Layer 5 of a small transformer language model trained on English Wikipedia (11 layers, counted from 0, width 64).
A neuron's activation on a vector x is GELU(gate . x) times (in . x), where the dot is the dot product.
The model reads these tokens: "," " Ari" "ela" " Bar" "er" "," " Greg" "g" " Sul" "kin" "," " and" " All" "eg" "ra" " Ac" "ost" "a" " star" " as" " the" " Run" "awa" "ys" "," " with" " Angel" " Park" "er" "," " Ryan" " Sand"

The vector x that enters this layer's MLP at each token. A number n stands for n times 0.034.
0 ",": -2 2 37 37 -19 20 6 15 27 -5 4 -47 -16 16 20 6 -33 25 13 21 8 -11 -9 71 17 4 -3 21 15 2 -7 19 -43 -6 -11 -16 23 -14 6 18 9 -4 -3 -11 37 16 9 -25 -2 16 -5 -9 -23 26 -7 44 -20 -2 22 -9 -17 -11 -12 -27
1 " Ari": 13 8 31 37 -14 34 -9 34 18 12 -12 -8 4 26 8 -43 -43 14 -12 19 17 -22 -13 16 0 11 -5 -9 27 0 -13 11 -8 -8 -18 -44 52 8 -12 -11 -6 8 32 4 -4 10 11 -61 0 -8 -19 -17 16 -27 21 46 -2 -19 17 -14 -34 -2 -32 -32
2 "ela": 38 10 50 41 -22 30 -18 26 32 3 19 -12 -28 0 36 -5 -6 23 13 7 4 -27 -21 11 9 13 -20 -14 25 10 -1 30 -17 -29 -4 -34 32 -37 -13 -1 11 8 30 17 -30 8 0 -85 20 15 -4 12 6 -43 3 40 9 15 17 -8 -23 4 -13 5
3 " Bar": 18 -8 -25 37 -27 29 -10 15 28 -1 -10 -13 14 21 5 -48 -47 12 3 6 -8 -33 -32 24 19 -13 -14 -19 44 0 0 28 -21 -12 -35 -34 47 -5 -4 12 -11 20 32 14 18 23 -7 -63 24 -32 13 -21 17 -40 4 41 37 6 1 6 -13 -12 -25 -14
4 "er": 8 2 27 29 -20 47 -5 23 22 -11 9 -17 -9 0 28 7 -34 38 -12 -6 -1 -62 -12 3 15 19 -33 -11 56 9 -14 17 -41 -23 8 -46 19 -12 7 28 3 19 31 8 11 -11 -16 -83 25 3 -2 4 -18 -22 -7 43 24 7 2 -2 -21 -9 -12 1
5 ",": 15 -1 25 28 -18 28 4 25 37 -21 -18 -54 -15 9 17 -13 -21 30 -1 12 -2 -41 -1 68 27 15 -18 5 22 2 -12 35 -30 -5 -4 -23 25 -10 -16 14 0 15 -3 -8 19 -5 1 38 4 19 -1 -21 -18 2 -8 45 -14 -11 5 -8 -9 -10 -30 -14
6 " Greg": 29 5 13 35 -8 28 8 22 14 -39 -24 -10 27 -2 -4 -28 -55 4 -21 -4 -9 -36 -8 37 3 5 9 -2 54 -21 -35 35 -6 -19 -32 -30 45 0 -6 1 -6 14 26 6 1 21 3 -48 43 2 4 -28 5 -6 30 42 -5 4 24 -2 -14 7 -2 -23
7 "g": 1 -3 28 29 -12 36 -4 20 -6 -56 -12 -19 15 7 1 -5 -15 27 3 -7 -20 -29 7 19 6 -12 -24 -9 85 -5 5 22 -28 -28 -6 -50 17 -5 -39 10 -11 25 24 6 6 6 1 -75 33 -19 -7 10 -7 -18 0 47 -4 5 5 8 -9 -6 -4 0
8 " Sul": 3 12 1 30 -20 33 -24 20 26 -14 3 -12 1 13 -13 -31 -43 12 -15 -14 -26 -15 6 23 14 12 2 -37 43 8 -36 23 -21 -2 -32 -44 34 16 -8 26 -47 20 30 12 16 21 20 -50 6 9 14 -10 24 -40 37 44 38 -30 4 -1 19 -26 -7 6
9 "kin": 32 4 26 28 -9 35 -19 31 -10 -29 -19 -21 -8 3 12 -42 -12 47 0 -18 -12 -43 -2 28 10 33 -14 4 25 13 -34 22 -7 -16 -14 -50 12 -52 -18 -4 14 20 49 8 -1 2 11 -74 20 6 -9 29 20 -6 5 42 8 -3 5 0 11 11 -14 17
10 ",": 10 0 18 22 -12 26 -3 22 35 -26 -17 -56 -16 6 10 -18 -16 29 3 10 -2 -41 8 67 24 17 -17 14 25 0 -17 41 -33 -5 -5 -30 28 -10 -23 16 -4 14 -2 -4 14 -3 0 45 -5 15 -4 -12 -17 5 -2 45 -22 -13 5 -9 -1 -2 -22 -7
11 " and": -4 -9 36 19 -1 35 -4 17 4 -15 -8 -71 24 12 -1 -7 -10 22 6 -8 -15 -25 25 36 14 -10 6 -1 33 -3 -11 33 -23 14 7 -31 5 6 -19 10 13 15 14 2 -19 5 5 45 26 9 1 12 -3 4 8 46 -34 -15 20 -10 -8 -35 9 -8
12 " All": 36 -15 22 20 -19 28 -10 33 18 -1 -37 -52 37 12 -13 -10 -39 29 19 1 -1 -32 18 -23 21 -3 8 11 30 -13 -28 17 2 -13 -2 -70 21 11 25 -9 -19 36 36 5 1 -2 0 -30 16 -10 15 5 19 -1 36 40 -18 -10 0 -10 -4 -5 28 -13
13 "eg": -4 -15 28 32 23 12 0 21 16 7 -2 -9 15 -2 -20 -16 -32 47 3 -11 20 -12 8 14 -4 16 -3 -27 3 -12 2 34 -30 -12 4 -46 48 -39 5 15 -17 43 37 -2 6 -14 -22 -70 26 -15 2 -4 33 -7 42 40 12 -7 0 -4 7 15 -11 -4
14 "ra": 31 -9 22 23 3 19 -12 16 15 -3 16 -33 -7 -3 15 -40 -12 33 21 -8 -2 -29 -22 -15 18 0 -22 -14 44 -6 1 35 -39 -9 1 -51 37 -24 -16 12 15 18 50 34 7 6 -7 -67 25 9 -28 22 3 -50 5 42 -27 18 15 -9 1 -1 -24 13
15 " Ac": -19 19 -5 29 -29 28 -49 20 37 5 -11 -11 22 1 -12 -63 -37 16 -12 -14 18 -12 -17 8 -1 -11 -3 -25 13 0 -21 43 -41 13 -25 -56 32 37 -14 10 -22 33 38 -8 14 22 3 -32 -4 0 6 -28 24 -22 21 40 51 12 -12 9 7 -5 5 -5
16 "ost": 10 10 30 21 -24 31 -28 42 14 13 3 -14 -2 17 -11 1 -24 57 5 -11 16 -40 1 -12 -4 -9 -17 -4 34 2 7 26 -25 -11 -19 -63 -4 -20 6 15 -10 36 52 -17 8 8 -3 -89 -1 -7 -4 10 33 6 18 36 26 6 -8 3 29 -22 -12 22
17 "a": 10 -5 -11 20 -23 14 -5 38 30 -3 19 -32 -13 -3 28 -49 -4 34 22 -11 -14 -49 -2 1 9 9 -22 7 48 6 -12 61 -41 5 -5 -36 0 -14 -6 2 11 23 51 14 7 2 -10 -75 10 -6 -17 10 2 -24 -15 39 -4 1 14 -6 3 -13 -11 11
18 " star": -13 -22 -15 17 4 51 -12 26 -21 -6 30 -50 -18 10 1 7 -14 35 7 3 1 -17 -21 -6 -6 -16 -38 0 48 3 -24 19 -10 0 18 -56 60 -28 -20 11 -24 26 57 3 45 34 -13 -27 18 28 -18 -4 -19 -20 12 34 59 -7 19 -9 3 8 -15 12
19 " as": 5 6 -21 24 -9 45 -11 22 22 -11 -20 -70 20 17 6 -22 -10 25 5 -17 -6 -16 17 14 14 -7 -7 -2 37 -28 -7 29 -25 3 -32 -55 27 19 -3 -6 5 25 -8 21 9 36 26 36 24 31 -12 20 -28 40 8 34 -10 -21 10 0 0 -18 -30 20
20 " the": 7 6 -1 20 -17 26 -2 36 7 13 -2 -82 6 18 13 4 -10 34 -7 32 -3 -13 32 -15 13 -14 -19 5 -1 -8 20 47 -35 -6 -6 -29 34 19 -15 8 -8 29 -15 11 -50 3 0 7 15 -16 -16 30 0 9 9 33 12 -5 6 -8 -16 14 4 -5
21 " Run": 59 12 -13 14 -12 26 -20 28 -14 17 30 -28 20 21 -9 -41 -26 44 2 -26 4 8 -18 4 17 -8 -20 -12 25 -2 -16 16 -18 -11 -8 -25 28 8 -5 -16 -15 49 57 -12 -3 68 -13 -48 29 -6 20 1 10 -20 6 42 48 0 5 7 19 -4 12 -7
22 "awa": 20 -19 15 17 -12 14 -12 5 14 15 51 -29 -2 0 13 -32 1 31 6 -12 -1 0 -8 -13 36 2 5 -26 32 16 13 33 -41 -49 -1 -39 20 -21 2 15 5 46 46 25 -8 19 -33 -69 24 -3 -8 -15 1 -56 21 40 23 5 0 0 13 42 -8 6
23 "ys": 9 -20 19 19 -9 -5 -11 35 19 14 -9 -29 10 7 -4 -6 -8 54 4 -31 -4 -21 11 3 33 16 -21 -18 42 4 -7 34 -29 -26 -32 -48 7 -11 -8 3 -7 20 40 25 12 27 -14 -95 14 22 7 2 22 -23 8 36 62 -5 7 0 7 18 -31 24
24 ",": 20 -2 13 13 -6 7 1 26 30 -10 2 -71 -14 13 9 -17 -19 44 0 0 7 -29 5 64 24 6 -18 10 16 -5 -18 50 -32 0 -4 -25 25 9 -16 6 -4 18 6 -4 10 4 2 46 8 16 -3 -17 -21 5 -8 39 -30 -18 7 -3 1 9 -22 -9
25 " with": -2 -13 8 16 6 28 18 9 21 -6 -6 -84 7 33 -23 6 -7 19 -7 -2 14 -1 29 10 4 5 -5 -28 34 -4 -12 45 -28 -3 -9 -42 0 24 -3 -13 9 21 1 8 -7 45 -5 26 16 13 -2 8 -5 17 13 39 -1 -12 14 -5 2 -10 15 0
26 " Angel": 40 -6 5 10 -15 26 9 38 28 -21 9 -31 -2 27 -13 -28 -27 35 -11 -20 -8 -26 -4 29 7 11 -6 0 15 -19 -14 23 -3 -36 -22 -48 47 -18 24 13 4 13 58 10 -18 37 28 -76 36 -13 -1 -4 19 -27 26 39 7 7 17 -8 36 -2 23 -19
27 " Park": 32 14 -12 12 -6 51 -35 22 20 -17 -20 -32 10 26 3 -56 -29 62 0 -26 1 -25 -6 26 15 -2 -5 -10 30 12 -31 20 -24 -12 -15 -50 23 -10 -15 -5 -12 8 41 -2 -17 38 5 -75 11 4 29 -5 9 -6 -1 35 47 3 23 24 51 -12 -5 10
28 "er": 8 3 7 9 0 37 -7 22 11 -17 17 -34 0 2 13 -3 -26 52 -2 -22 0 -64 -7 -10 7 9 -27 8 58 13 -17 40 -51 -13 6 -63 31 1 -5 27 0 8 36 15 14 -13 -21 -81 21 6 -5 16 -21 -31 2 39 24 6 7 9 2 11 8 7
29 ",": 19 -2 14 8 -4 10 0 23 33 -24 -6 -70 -16 14 9 -24 -16 44 -5 -2 4 -36 6 66 21 6 -14 7 23 -4 -23 49 -34 -3 -6 -33 26 0 -21 9 -4 10 3 -5 15 1 0 50 3 15 -3 -13 -17 1 -8 39 -23 -17 6 -4 8 7 -12 -11
30 " Ryan": 54 -11 -13 6 -21 25 -22 21 32 -24 -28 -27 -4 16 6 -20 -41 24 16 -23 -16 -40 5 44 18 17 12 7 40 -9 -43 41 -28 -25 -13 -59 23 5 -9 -5 2 -1 51 14 -13 25 8 -74 34 13 10 13 -14 -5 0 37 7 -12 24 -15 -16 6 -3 -14
31 " Sand": 43 -10 12 6 6 40 -13 18 20 -6 -22 -19 15 33 1 -41 -39 27 3 -20 9 -43 -10 42 21 -15 2 -14 55 -1 2 27 -19 -38 -8 -80 30 6 -16 2 -29 11 47 19 5 22 -11 -53 45 -10 15 -8 22 -23 28 36 58 -15 5 -11 32 -3 16 -11

Each question shows the input weights of one neuron of the MLP. A number n stands for n times 0.0095.

n108 gate: 25 -28 -57 22 -3 2 6 3 17 36 -23 2 62 -6 -6 -28 39 2 -11 21 -2 -1 -8 1 -9 -4 35 -15 -33 21 -36 -14 47 -12 -20 -5 2 39 4 28 -7 3 -13 -8 7 2 1 -3 17 -38 21 4 -3 -33 -1 21 -54 17 5 7 -26 6 -15 25
n108 in: 12 7 -33 2 -8 16 6 14 39 -23 51 -20 -11 -16 7 -32 7 22 19 -16 16 -59 32 -4 -7 -2 -15 3 -24 -28 -39 8 -14 -31 -21 3 8 11 27 -13 15 -17 10 -12 22 5 -40 -22 11 -36 31 5 11 -24 11 -36 -22 4 6 -20 33 1 -14 27
On which three tokens does it fire most, strongest first? 3 " Bar", 12 " All", 6 " Greg"

n56 gate: 22 23 -9 -6 -32 10 12 3 -20 -22 -15 37 -41 11 13 -10 24 -16 -19 22 1 -18 10 43 -32 24 -49 5 -4 -11 -18 -21 -9 10 29 24 6 -15 35 -41 -3 6 -13 19 -6 -41 -47 -13 15 -33 35 -37 -10 -11 -38 15 28 0 -6 -1 4 1 -1 -7
n56 in: 7 -14 25 1 20 -11 10 -27 30 -27 -17 -7 -14 -41 30 -31 30 -24 -1 26 23 2 1 29 -41 -13 -51 -8 8 -24 6 16 1 53 -24 -12 -21 -3 -10 -14 75 10 -45 10 -17 3 16 -4 8 -8 40 12 -43 8 -38 20 -6 2 -5 13 -14 -6 -16 16
On which token does it fire most, and how strongly? 5 ",", at about 0.7

n135 gate: 38 52 -3 2 49 5 15 3 -7 2 26 -10 -19 -41 -23 -16 11 0 32 17 -54 -21 -20 -17 16 8 15 -44 11 -1 1 -9 30 20 43 -23 -28 19 -34 7 7 13 15 -13 -10 -42 5 1 -25 -27 25 -15 -25 5 -3 -2 -34 -14 6 24 -8 -1 -1 -7
n135 in: 17 29 4 -4 2 30 -32 3 20 4 12 -7 -7 16 -20 -24 -5 -21 35 23 -60 -45 43 -13 -33 29 1 -49 30 -15 -30 -5 1 0 -12 -9 16 50 35 -5 -17 15 11 -36 8 -10 -10 36 -8 -67 38 -1 13 7 28 -25 -2 -6 -26 -30 2 5 17 8
On which two tokens does it fire most, strongest first? 11 " and", 12 " All"

n157 gate: 3 -35 13 31 36 12 15 -12 -3 0 -29 18 -10 15 -35 12 14 -5 -14 48 -13 21 -6 45 -22 12 38 24 22 9 43 19 27 1 8 -1 5 8 5 5 7 -13 2 -3 -29 -4 50 20 -5 27 -2 37 -29 11 -13 9 -7 -6 -16 20 1 -7 -9 -17
n157 in: -6 6 -15 0 21 -9 -28 27 33 -5 22 -12 4 -5 22 -56 -1 -1 -23 9 12 -1 40 32 -7 -12 3 32 -18 -20 -10 0 -13 32 -15 -7 30 12 -23 -17 -36 -5 -11 -1 -25 26 -1 -39 20 1 19 12 12 32 -22 -4 -10 0 -30 -16 9 -1 -7 -27
On which token does it fire most, and how strongly? 0 ",", at about 1.2

n131 gate: -1 16 -7 -19 13 8 -35 -35 6 -42 1 1 3 -35 1 7 13 -4 47 -16 -37 -29 23 -33 15 18 -25 -10 -34 3 -17 -7 10 -16 1 28 11 -16 35 -17 -30 8 -5 15 -5 -24 2 9 31 4 -45 3 13 -23 -22 9 15 17 18 -5 -28 -39 21 -16
n131 in: 1 0 16 19 11 12 15 -36 -10 54 -11 -2 54 5 17 -12 -16 3 -3 28 34 5 2 13 10 -5 4 -12 13 -23 25 -13 -27 2 -37 37 5 -8 30 11 11 11 -7 -6 -1 29 9 -11 -47 -9 16 -13 -3 24 19 -6 -31 -11 -26 28 -28 9 -12 -7
Which token does this neuron like most? 18 " star"

n32 gate: 12 -9 2 4 5 34 32 4 15 -2 -11 26 -22 10 10 -2 46 -25 -14 17 -15 -2 6 40 -25 0 -39 -35 -2 23 15 -14 7 -24 -2 -14 -24 20 21 14 -2 7 1 -1 -17 -35 3 -8 -17 -9 -12 -8 -35 -50 1 -3 3 -45 16 28 21 -25 -10 7
n32 in: -35 14 13 -21 43 4 -29 43 9 -17 39 5 -27 -8 -34 0 4 -5 28 -6 -24 -30 7 -25 17 37 -3 34 9 20 48 4 -1 -44 -37 -13 12 -28 8 4 9 10 11 10 2 -11 -65 -16 -19 35 -1 21 13 -12 -10 -12 -33 3 -31 -21 63 -9 -30 -1
On which two tokens does it fire most, strongest first? 4 "er", 2 "ela"

n187 gate: 10 6 -18 0 32 6 -16 -13 23 -24 17 -26 3 -12 10 13 18 1 -26 20 1 -25 -31 25 3 31 -15 28 -12 -5 27 -12 -9 -29 -11 10 -20 8 33 2 7 16 -23 -19 24 -26 12 36 -10 33 -1 26 -2 2 -27 6 -11 -24 -35 -9 -20 10 2 19
n187 in: 33 -28 1 -4 -17 -8 34 33 -15 2 35 4 14 -12 1 -7 -26 13 -33 28 -11 18 -3 -10 -29 -33 -45 21 -31 62 11 -5 2 14 -14 12 9 36 27 -37 -9 7 -23 21 17 19 14 13 -17 7 -3 -13 8 -5 -22 -2 -6 -32 -4 -5 -34 41 -24 -3
Which token does this neuron like most? 24 ","

n185 gate: 1 5 -7 12 -49 11 7 -12 -11 -33 6 47 20 -50 29 1 -12 -6 9 1 -16 -9 27 1 -6 -12 -19 10 6 37 -5 -17 -5 22 -17 56 -21 17 53 -10 12 12 -25 31 -12 -2 13 22 1 9 21 -46 20 5 -19 -35 17 -10 -3 1 -29 18 -3 18
n185 in: -55 15 -36 6 -23 -22 -7 14 -12 -11 39 -33 -11 -3 47 -23 -3 -11 8 -13 -30 -66 26 -21 27 -11 21 -9 11 22 -10 -8 -35 24 -19 32 -9 2 45 16 -38 5 -12 27 47 -11 30 26 -24 -12 -1 -24 6 10 -5 -33 4 -38 -13 13 12 7 40 1
Which token does this neuron like most? 6 " Greg"

n224 gate: 11 20 -6 -27 3 13 -13 26 13 -37 -24 19 -15 2 -2 -2 -30 -28 8 -5 4 56 10 -37 -1 -9 -18 17 8 -9 53 -1 9 -17 10 10 -15 -14 15 -26 -16 27 -11 -13 -9 -17 -3 -11 -28 32 2 14 -23 26 -1 9 -35 14 -21 -3 -17 5 -20 -65
n224 in: -38 -1 10 7 13 -30 3 -47 -4 33 4 -3 5 20 -12 -4 1 13 -25 6 1 3 0 -24 4 -42 1 14 -31 28 5 -6 15 1 -40 20 2 -15 -7 -19 43 -13 -4 1 7 6 16 22 -48 -3 0 -24 7 13 20 31 1 -15 20 8 -19 6 14 4
Which token does this neuron like most? 30 " Ryan"

n69 gate: -10 -41 3 36 -23 -7 -9 -27 9 -17 -4 1 -40 23 -30 -1 37 6 -9 6 -18 -39 -13 14 -30 -29 -20 13 -30 -11 -15 16 15 -17 -9 30 3 23 19 11 0 7 -13 5 40 -12 10 4 4 -35 19 -35 -3 -28 8 19 -20 20 -9 9 -12 -32 -43 38
n69 in: 0 1 -28 11 28 -4 24 14 -12 6 5 -10 52 -18 -23 -6 24 8 1 -19 -10 -31 22 45 1 23 10 -12 -4 -4 -2 13 -15 41 36 -18 19 6 -9 3 -27 26 4 14 29 -7 -17 -15 17 14 21 4 16 -4 -12 12 -9 41 -32 15 -16 -43 -9 43
On which three tokens does it fire most, strongest first? 3 " Bar", 5 ",", 10 ","

n59 gate: -15 -22 -2 16 -5 9 8 25 -31 4 15 27 6 -31 3 4 -6 -24 35 20 2 -29 15 -2 7 -3 10 -11 -29 -1 -16 8 29 -21 -26 39 -3 42 12 30 19 -6 -8 -16 10 8 -22 -31 46 -14 6 1 -9 2 -26 -24 -24 -19 -22 -10 -15 50 6 -29
n59 in: 19 33 5 -17 19 -9 23 1 9 -19 14 41 -13 6 -8 10 -41 -13 -30 -24 5 52 -45 -20 3 3 -8 -31 71 5 22 -26 -2 -13 18 -25 -7 -25 4 -4 25 2 36 -6 -16 -6 -23 -8 -13 -4 28 20 13 -26 23 -2 12 20 25 8 15 0 9 -3
On which token does it fire most, and how strongly? 20 " the", at about 0.42

n188 gate: 1 15 -7 -3 -1 -5 27 -1 -1 18 -35 15 -27 -58 -16 53 -19 -19 13 -20 -25 37 3 -20 59 -12 -12 9 -5 12 28 -2 42 -11 -9 19 -22 14 -17 -34 14 8 -9 3 24 -8 -3 -12 -39 41 -1 -19 -14 9 4 -25 -10 26 -9 16 -4 10 -10 -6
n188 in: -30 -15 27 -14 46 -11 7 -39 22 -24 -12 30 12 -11 4 27 10 -6 -3 22 8 -21 13 23 -8 -6 16 20 -29 -4 17 -27 -33 24 -19 23 25 -26 37 -7 12 10 -52 -14 -47 5 18 19 16 -4 -36 6 -2 -16 -24 24 -33 -19 0 -14 -49 -9 -3 -10
Which token does this neuron like most? 23 "ys"

n139 gate: 18 1 -17 19 7 -4 6 -21 -12 28 3 32 16 -11 15 2 -5 -6 46 23 31 37 10 -11 11 -7 -11 11 -17 20 47 -34 2 -10 -18 18 13 30 15 -53 -25 42 -9 -22 -23 -20 8 17 -9 13 2 -5 31 -3 31 -17 -30 -12 -25 -6 17 8 -4 3
n139 in: 45 -13 23 4 20 -19 -5 -22 -5 16 -18 -15 -12 23 -11 -3 16 18 4 39 -23 -7 -20 41 -8 3 46 -8 4 18 15 -10 -2 28 -10 6 3 40 -12 -16 -25 33 26 12 -25 20 16 9 -43 -17 8 21 20 -12 41 11 -16 -15 -36 5 -12 -40 -1 -25
Which token does this neuron like most? 22 "awa"

n104 gate: 17 24 -41 29 29 -26 -4 27 -33 -17 14 -7 -19 -46 -3 15 25 -14 2 -9 -50 -17 29 33 -33 50 -17 -35 -3 -14 -24 -8 -13 4 10 -16 -23 39 24 29 10 -22 1 1 34 -6 -8 20 5 16 -4 -18 7 9 -5 -4 -5 -12 -1 -12 -16 -56 -36 32
n104 in: -18 1 -16 -1 -8 45 -25 21 -30 -1 -36 -1 47 28 2 1 34 -3 -8 23 -2 4 38 27 -21 19 1 -8 -6 61 -29 9 13 9 -37 9 -19 26 -26 28 -47 -37 -25 -32 48 -29 -30 34 3 12 1 5 28 1 -12 29 -20 -8 -26 34 -3 18 19 -34
Which token does this neuron like most? 10 ","

n21 gate: 6 9 5 15 -4 -4 15 0 46 -5 -27 11 38 -16 19 -21 -9 -18 60 38 20 43 8 19 19 -25 -12 16 -41 30 52 -13 5 -20 -4 44 6 15 -24 -17 -8 -4 -2 -10 -8 -13 6 20 -52 33 -6 44 28 19 17 -23 -24 -36 -6 26 -13 20 14 -12
n21 in: -18 -19 -67 -5 33 33 11 29 -35 -13 -20 -13 33 -12 -58 -16 -16 -30 -47 3 -1 29 -21 -13 22 16 -5 27 13 32 -6 7 36 -42 6 -17 9 -16 16 22 16 -1 -5 16 -27 10 -13 -17 0 9 -8 16 19 25 -1 -16 5 17 -25 9 2 -59 -5 -19
On which token does it fire most, and how strongly? 24 ",", at about 0.36

n243 gate: 31 -11 23 15 -4 -11 10 -14 11 9 -43 5 -13 9 -30 35 -7 -7 7 -4 -2 20 2 11 -16 -12 12 -15 30 -15 12 -40 7 -6 26 23 -7 -19 -18 -1 3 16 5 23 -43 -28 31 3 -20 -19 -45 -5 43 -7 -14 4 11 7 6 21 -19 -3 -6 -33
n243 in: 29 -2 12 -18 21 -32 1 -10 15 -11 -4 28 -13 0 3 6 2 17 27 -26 -17 42 41 -7 -9 5 -38 11 -10 -2 36 -4 -7 29 14 30 3 -2 34 15 -4 25 -42 8 6 25 25 -22 0 12 0 -15 -15 -24 -18 19 -1 16 0 5 -30 -7 -11 42
On which token does it fire most, and how strongly? 31 " Sand", at about 0.47

n20 gate: -23 -24 12 6 24 -21 -8 -52 9 28 28 29 18 22 3 8 -32 -21 6 15 -10 2 -42 11 -15 -9 7 28 -35 9 5 -50 42 36 -34 -11 25 55 -55 13 -18 -21 4 -53 -24 -18 -19 12 -16 -21 -8 -9 2 -53 29 30 -2 -2 4 -2 -30 -32 -8 -22
n20 in: -8 -32 31 -3 -32 27 -7 -31 -23 18 -65 -54 -5 14 28 37 -8 -44 -20 -3 22 11 -8 7 65 -9 6 2 27 -20 16 5 -3 -15 10 -7 -5 22 -9 28 0 9 15 -2 -12 25 55 1 -36 4 -20 -27 1 11 1 -37 17 10 37 -26 -15 -42 0 -25
On which token does it fire most, and how strongly? 1 " Ari", at about 2

n117 gate: -31 11 8 13 -3 -2 -13 -5 15 15 -49 12 14 6 2 26 23 -4 40 62 -6 18 -8 -16 -28 -12 14 -27 -3 -21 36 -3 7 3 -1 -9 -12 -25 -26 -2 8 -8 -6 2 -14 11 9 12 4 17 15 -16 -10 36 31 7 6 13 21 -37 28 -44 17 -5
n117 in: 44 -32 -13 -22 -19 3 -4 -2 -11 5 3 -20 0 6 -10 -9 -40 -4 -15 -11 -6 21 17 -21 36 19 -22 1 -10 -23 -12 -14 -10 4 9 12 5 7 -9 -8 -8 -9 29 -9 -24 6 -8 -13 12 -4 27 -29 4 -29 -26 -28 21 -4 8 19 -34 10 11 12
On which two tokens does it fire most, strongest first? 10 ",", 5 ","

n113 gate: 27 17 -13 3 -5 29 3 12 -6 7 -23 23 22 10 6 -17 -12 -12 -26 4 -20 35 0 -4 12 42 -26 -6 -8 -17 34 -25 14 -29 0 9 24 18 -6 46 3 -15 19 31 -15 -28 3 19 25 12 21 -10 -1 21 -2 -6 -46 31 -43 -17 -17 10 -11 -34
n113 in: 42 18 -6 -15 17 24 -62 -14 27 10 -22 20 8 6 14 7 -16 -4 27 -37 -25 54 -11 -14 30 -21 -1 1 5 2 17 -14 11 12 9 -1 1 17 29 11 24 22 16 -16 32 6 8 27 -6 -2 6 -36 -14 -8 36 -1 -28 6 -22 -21 -21 8 -6 34
On which token does it fire most, and how strongly? 9 "kin", at about 0.26

n247 gate: 5 -3 -39 -9 25 -4 1 3 -11 20 4 0 -16 21 -14 -18 13 -1 21 3 12 -8 -4 -17 -17 43 0 -7 -18 8 12 -13 11 1 24 22 9 -33 29 27 -1 -4 -13 7 0 11 -1 -10 -2 -19 2 10 -4 2 -26 43 -51 7 -4 7 11 -12 -22 43
n247 in: 5 -4 -15 12 39 -66 13 3 -4 10 19 -23 9 -25 9 -13 10 13 19 15 2 -11 -16 -7 -25 5 24 -16 -12 -16 24 -8 -5 42 3 -11 -1 -10 -12 -7 2 3 -7 16 -37 15 -15 -46 -8 -32 27 0 28 -12 -6 32 -53 -2 -10 48 33 -28 -4 -5
On which token does it fire most, and how strongly? 14 "ra", at about 1.3

n17 gate: -9 -29 -14 12 -14 25 27 -17 1 -36 -40 39 -14 7 22 29 -3 -8 -25 7 11 6 -3 -13 20 -15 0 -12 5 -3 -3 -27 44 45 20 -11 -11 -22 14 -23 17 16 -2 -32 -24 -19 -20 -2 -5 -27 -4 10 -45 14 -26 -9 -10 -23 14 -7 13 41 -33 -12
n17 in: -38 -16 -2 7 27 21 0 -40 1 -22 -25 -15 -6 -8 12 19 24 5 -44 -3 29 -14 -9 -44 12 -13 -4 -4 -10 -75 7 -5 17 24 26 -23 1 -23 -20 -33 47 6 29 -1 -39 -12 -8 -8 5 -56 15 3 -32 -12 -15 -13 0 33 -13 5 37 32 -14 -22
On which three tokens does it fire most, strongest first? 0 ",", 5 ",", 10 ","

n214 gate: -13 -24 15 12 18 4 8 -8 -1 -10 43 -25 5 -16 -6 40 9 -13 6 2 -26 3 -1 -15 -33 -24 27 3 -19 3 -6 -43 -18 58 26 1 -76 22 2 -13 -9 -16 10 7 -11 -2 -32 -7 8 -16 1 11 1 1 9 37 -21 0 6 -32 -16 -2 8 -14
n214 in: 47 24 -2 6 18 0 35 -13 18 -9 6 -14 -28 -3 -16 29 15 -15 -11 20 -9 12 8 8 11 12 24 -24 34 7 -23 -19 -22 10 32 -7 -2 43 35 -30 -29 9 11 10 -44 43 1 -29 11 -21 0 34 -20 -17 25 -20 26 -9 -16 12 -6 -34 22 42
On which two tokens does it fire most, strongest first? 25 " with", 0 ","

n71 gate: 11 -15 -1 30 41 -47 23 -7 -24 17 28 -16 31 -26 17 7 -2 13 5 12 -15 22 -14 -10 -31 8 12 -25 19 -45 26 -22 29 33 -7 9 -46 19 4 1 26 -17 3 -20 -23 -15 27 28 -10 1 -6 -7 -5 21 25 27 -4 25 24 9 -7 -2 -19 11
n71 in: 1 10 20 -9 -23 52 48 -4 -5 -16 -12 29 -42 -43 -26 31 -3 -18 19 -20 -6 14 -8 -9 40 6 -14 14 19 37 59 2 19 18 11 10 11 -39 -7 4 -8 12 10 -4 -16 -23 8 18 -15 5 7 6 -15 -31 8 -35 12 28 -38 21 -1 37 33 1
Which token does this neuron like most? 19 " as"

n43 gate: 6 33 5 1 -6 19 -11 11 23 44 -26 6 8 4 -12 12 -39 -10 22 2 46 8 32 -6 40 4 27 -10 -21 19 -12 1 -6 -21 10 46 -21 13 -31 29 23 -32 11 21 -28 -2 1 13 8 4 -5 -1 16 -6 18 -32 -20 -13 -8 1 33 -37 -4 -5
n43 in: 17 44 11 8 16 6 -4 -36 -1 17 5 -7 -17 17 6 -14 -26 17 22 2 -41 -21 23 5 6 20 47 -19 0 42 9 7 -2 -17 1 24 6 -10 35 -22 4 0 34 11 9 -13 30 48 21 -15 17 15 3 2 7 9 -1 -8 9 -26 -3 -19 15 25
On which token does it fire most, and how strongly? 11 " and", at about 0.5

n97 gate: 10 1 15 -11 25 -26 -5 0 32 9 22 11 9 -4 24 -16 -24 6 2 -19 12 -27 40 -21 4 0 -36 -7 -17 -5 -27 -52 -5 -33 -7 29 -12 -1 -20 31 -44 -35 -18 -27 41 12 -13 -9 12 -15 -14 -1 65 -32 -37 32 -16 13 -25 -24 42 16 3 24
n97 in: 37 28 -23 -12 20 -22 -5 49 -1 -20 24 -12 -29 -25 3 -14 30 -13 54 0 43 15 -48 25 10 -7 40 8 35 -61 -8 32 4 6 20 -13 20 9 37 -3 -40 -42 13 -15 -19 29 -22 4 7 8 13 -28 18 3 -38 -1 -19 37 15 -21 -3 -13 6 13
On which two tokens does it fire most, strongest first? 14 "ra", 31 " Sand"

n92 gate: -20 -10 -11 -21 -16 44 -15 26 11 22 3 -5 14 -1 8 11 22 -27 -1 16 4 15 15 -28 13 51 -8 -13 -11 12 -31 -11 28 6 78 -3 5 -21 -7 22 -1 20 -4 -5 -19 15 -1 12 -4 -11 -15 -19 27 -25 -18 -23 27 -11 -18 -3 -7 -14 -17 27
n92 in: -50 -29 -46 -5 -11 8 1 18 47 0 -6 -50 8 22 -1 -35 31 -50 -16 34 -10 -9 -18 -8 -14 27 3 6 8 8 -14 -24 -1 -37 10 -25 2 36 -42 -15 -12 29 14 13 -7 -8 4 9 -37 1 -11 -8 25 -20 -8 -19 22 20 -13 7 -26 -26 9 62
Which token does this neuron like most? 18 " star"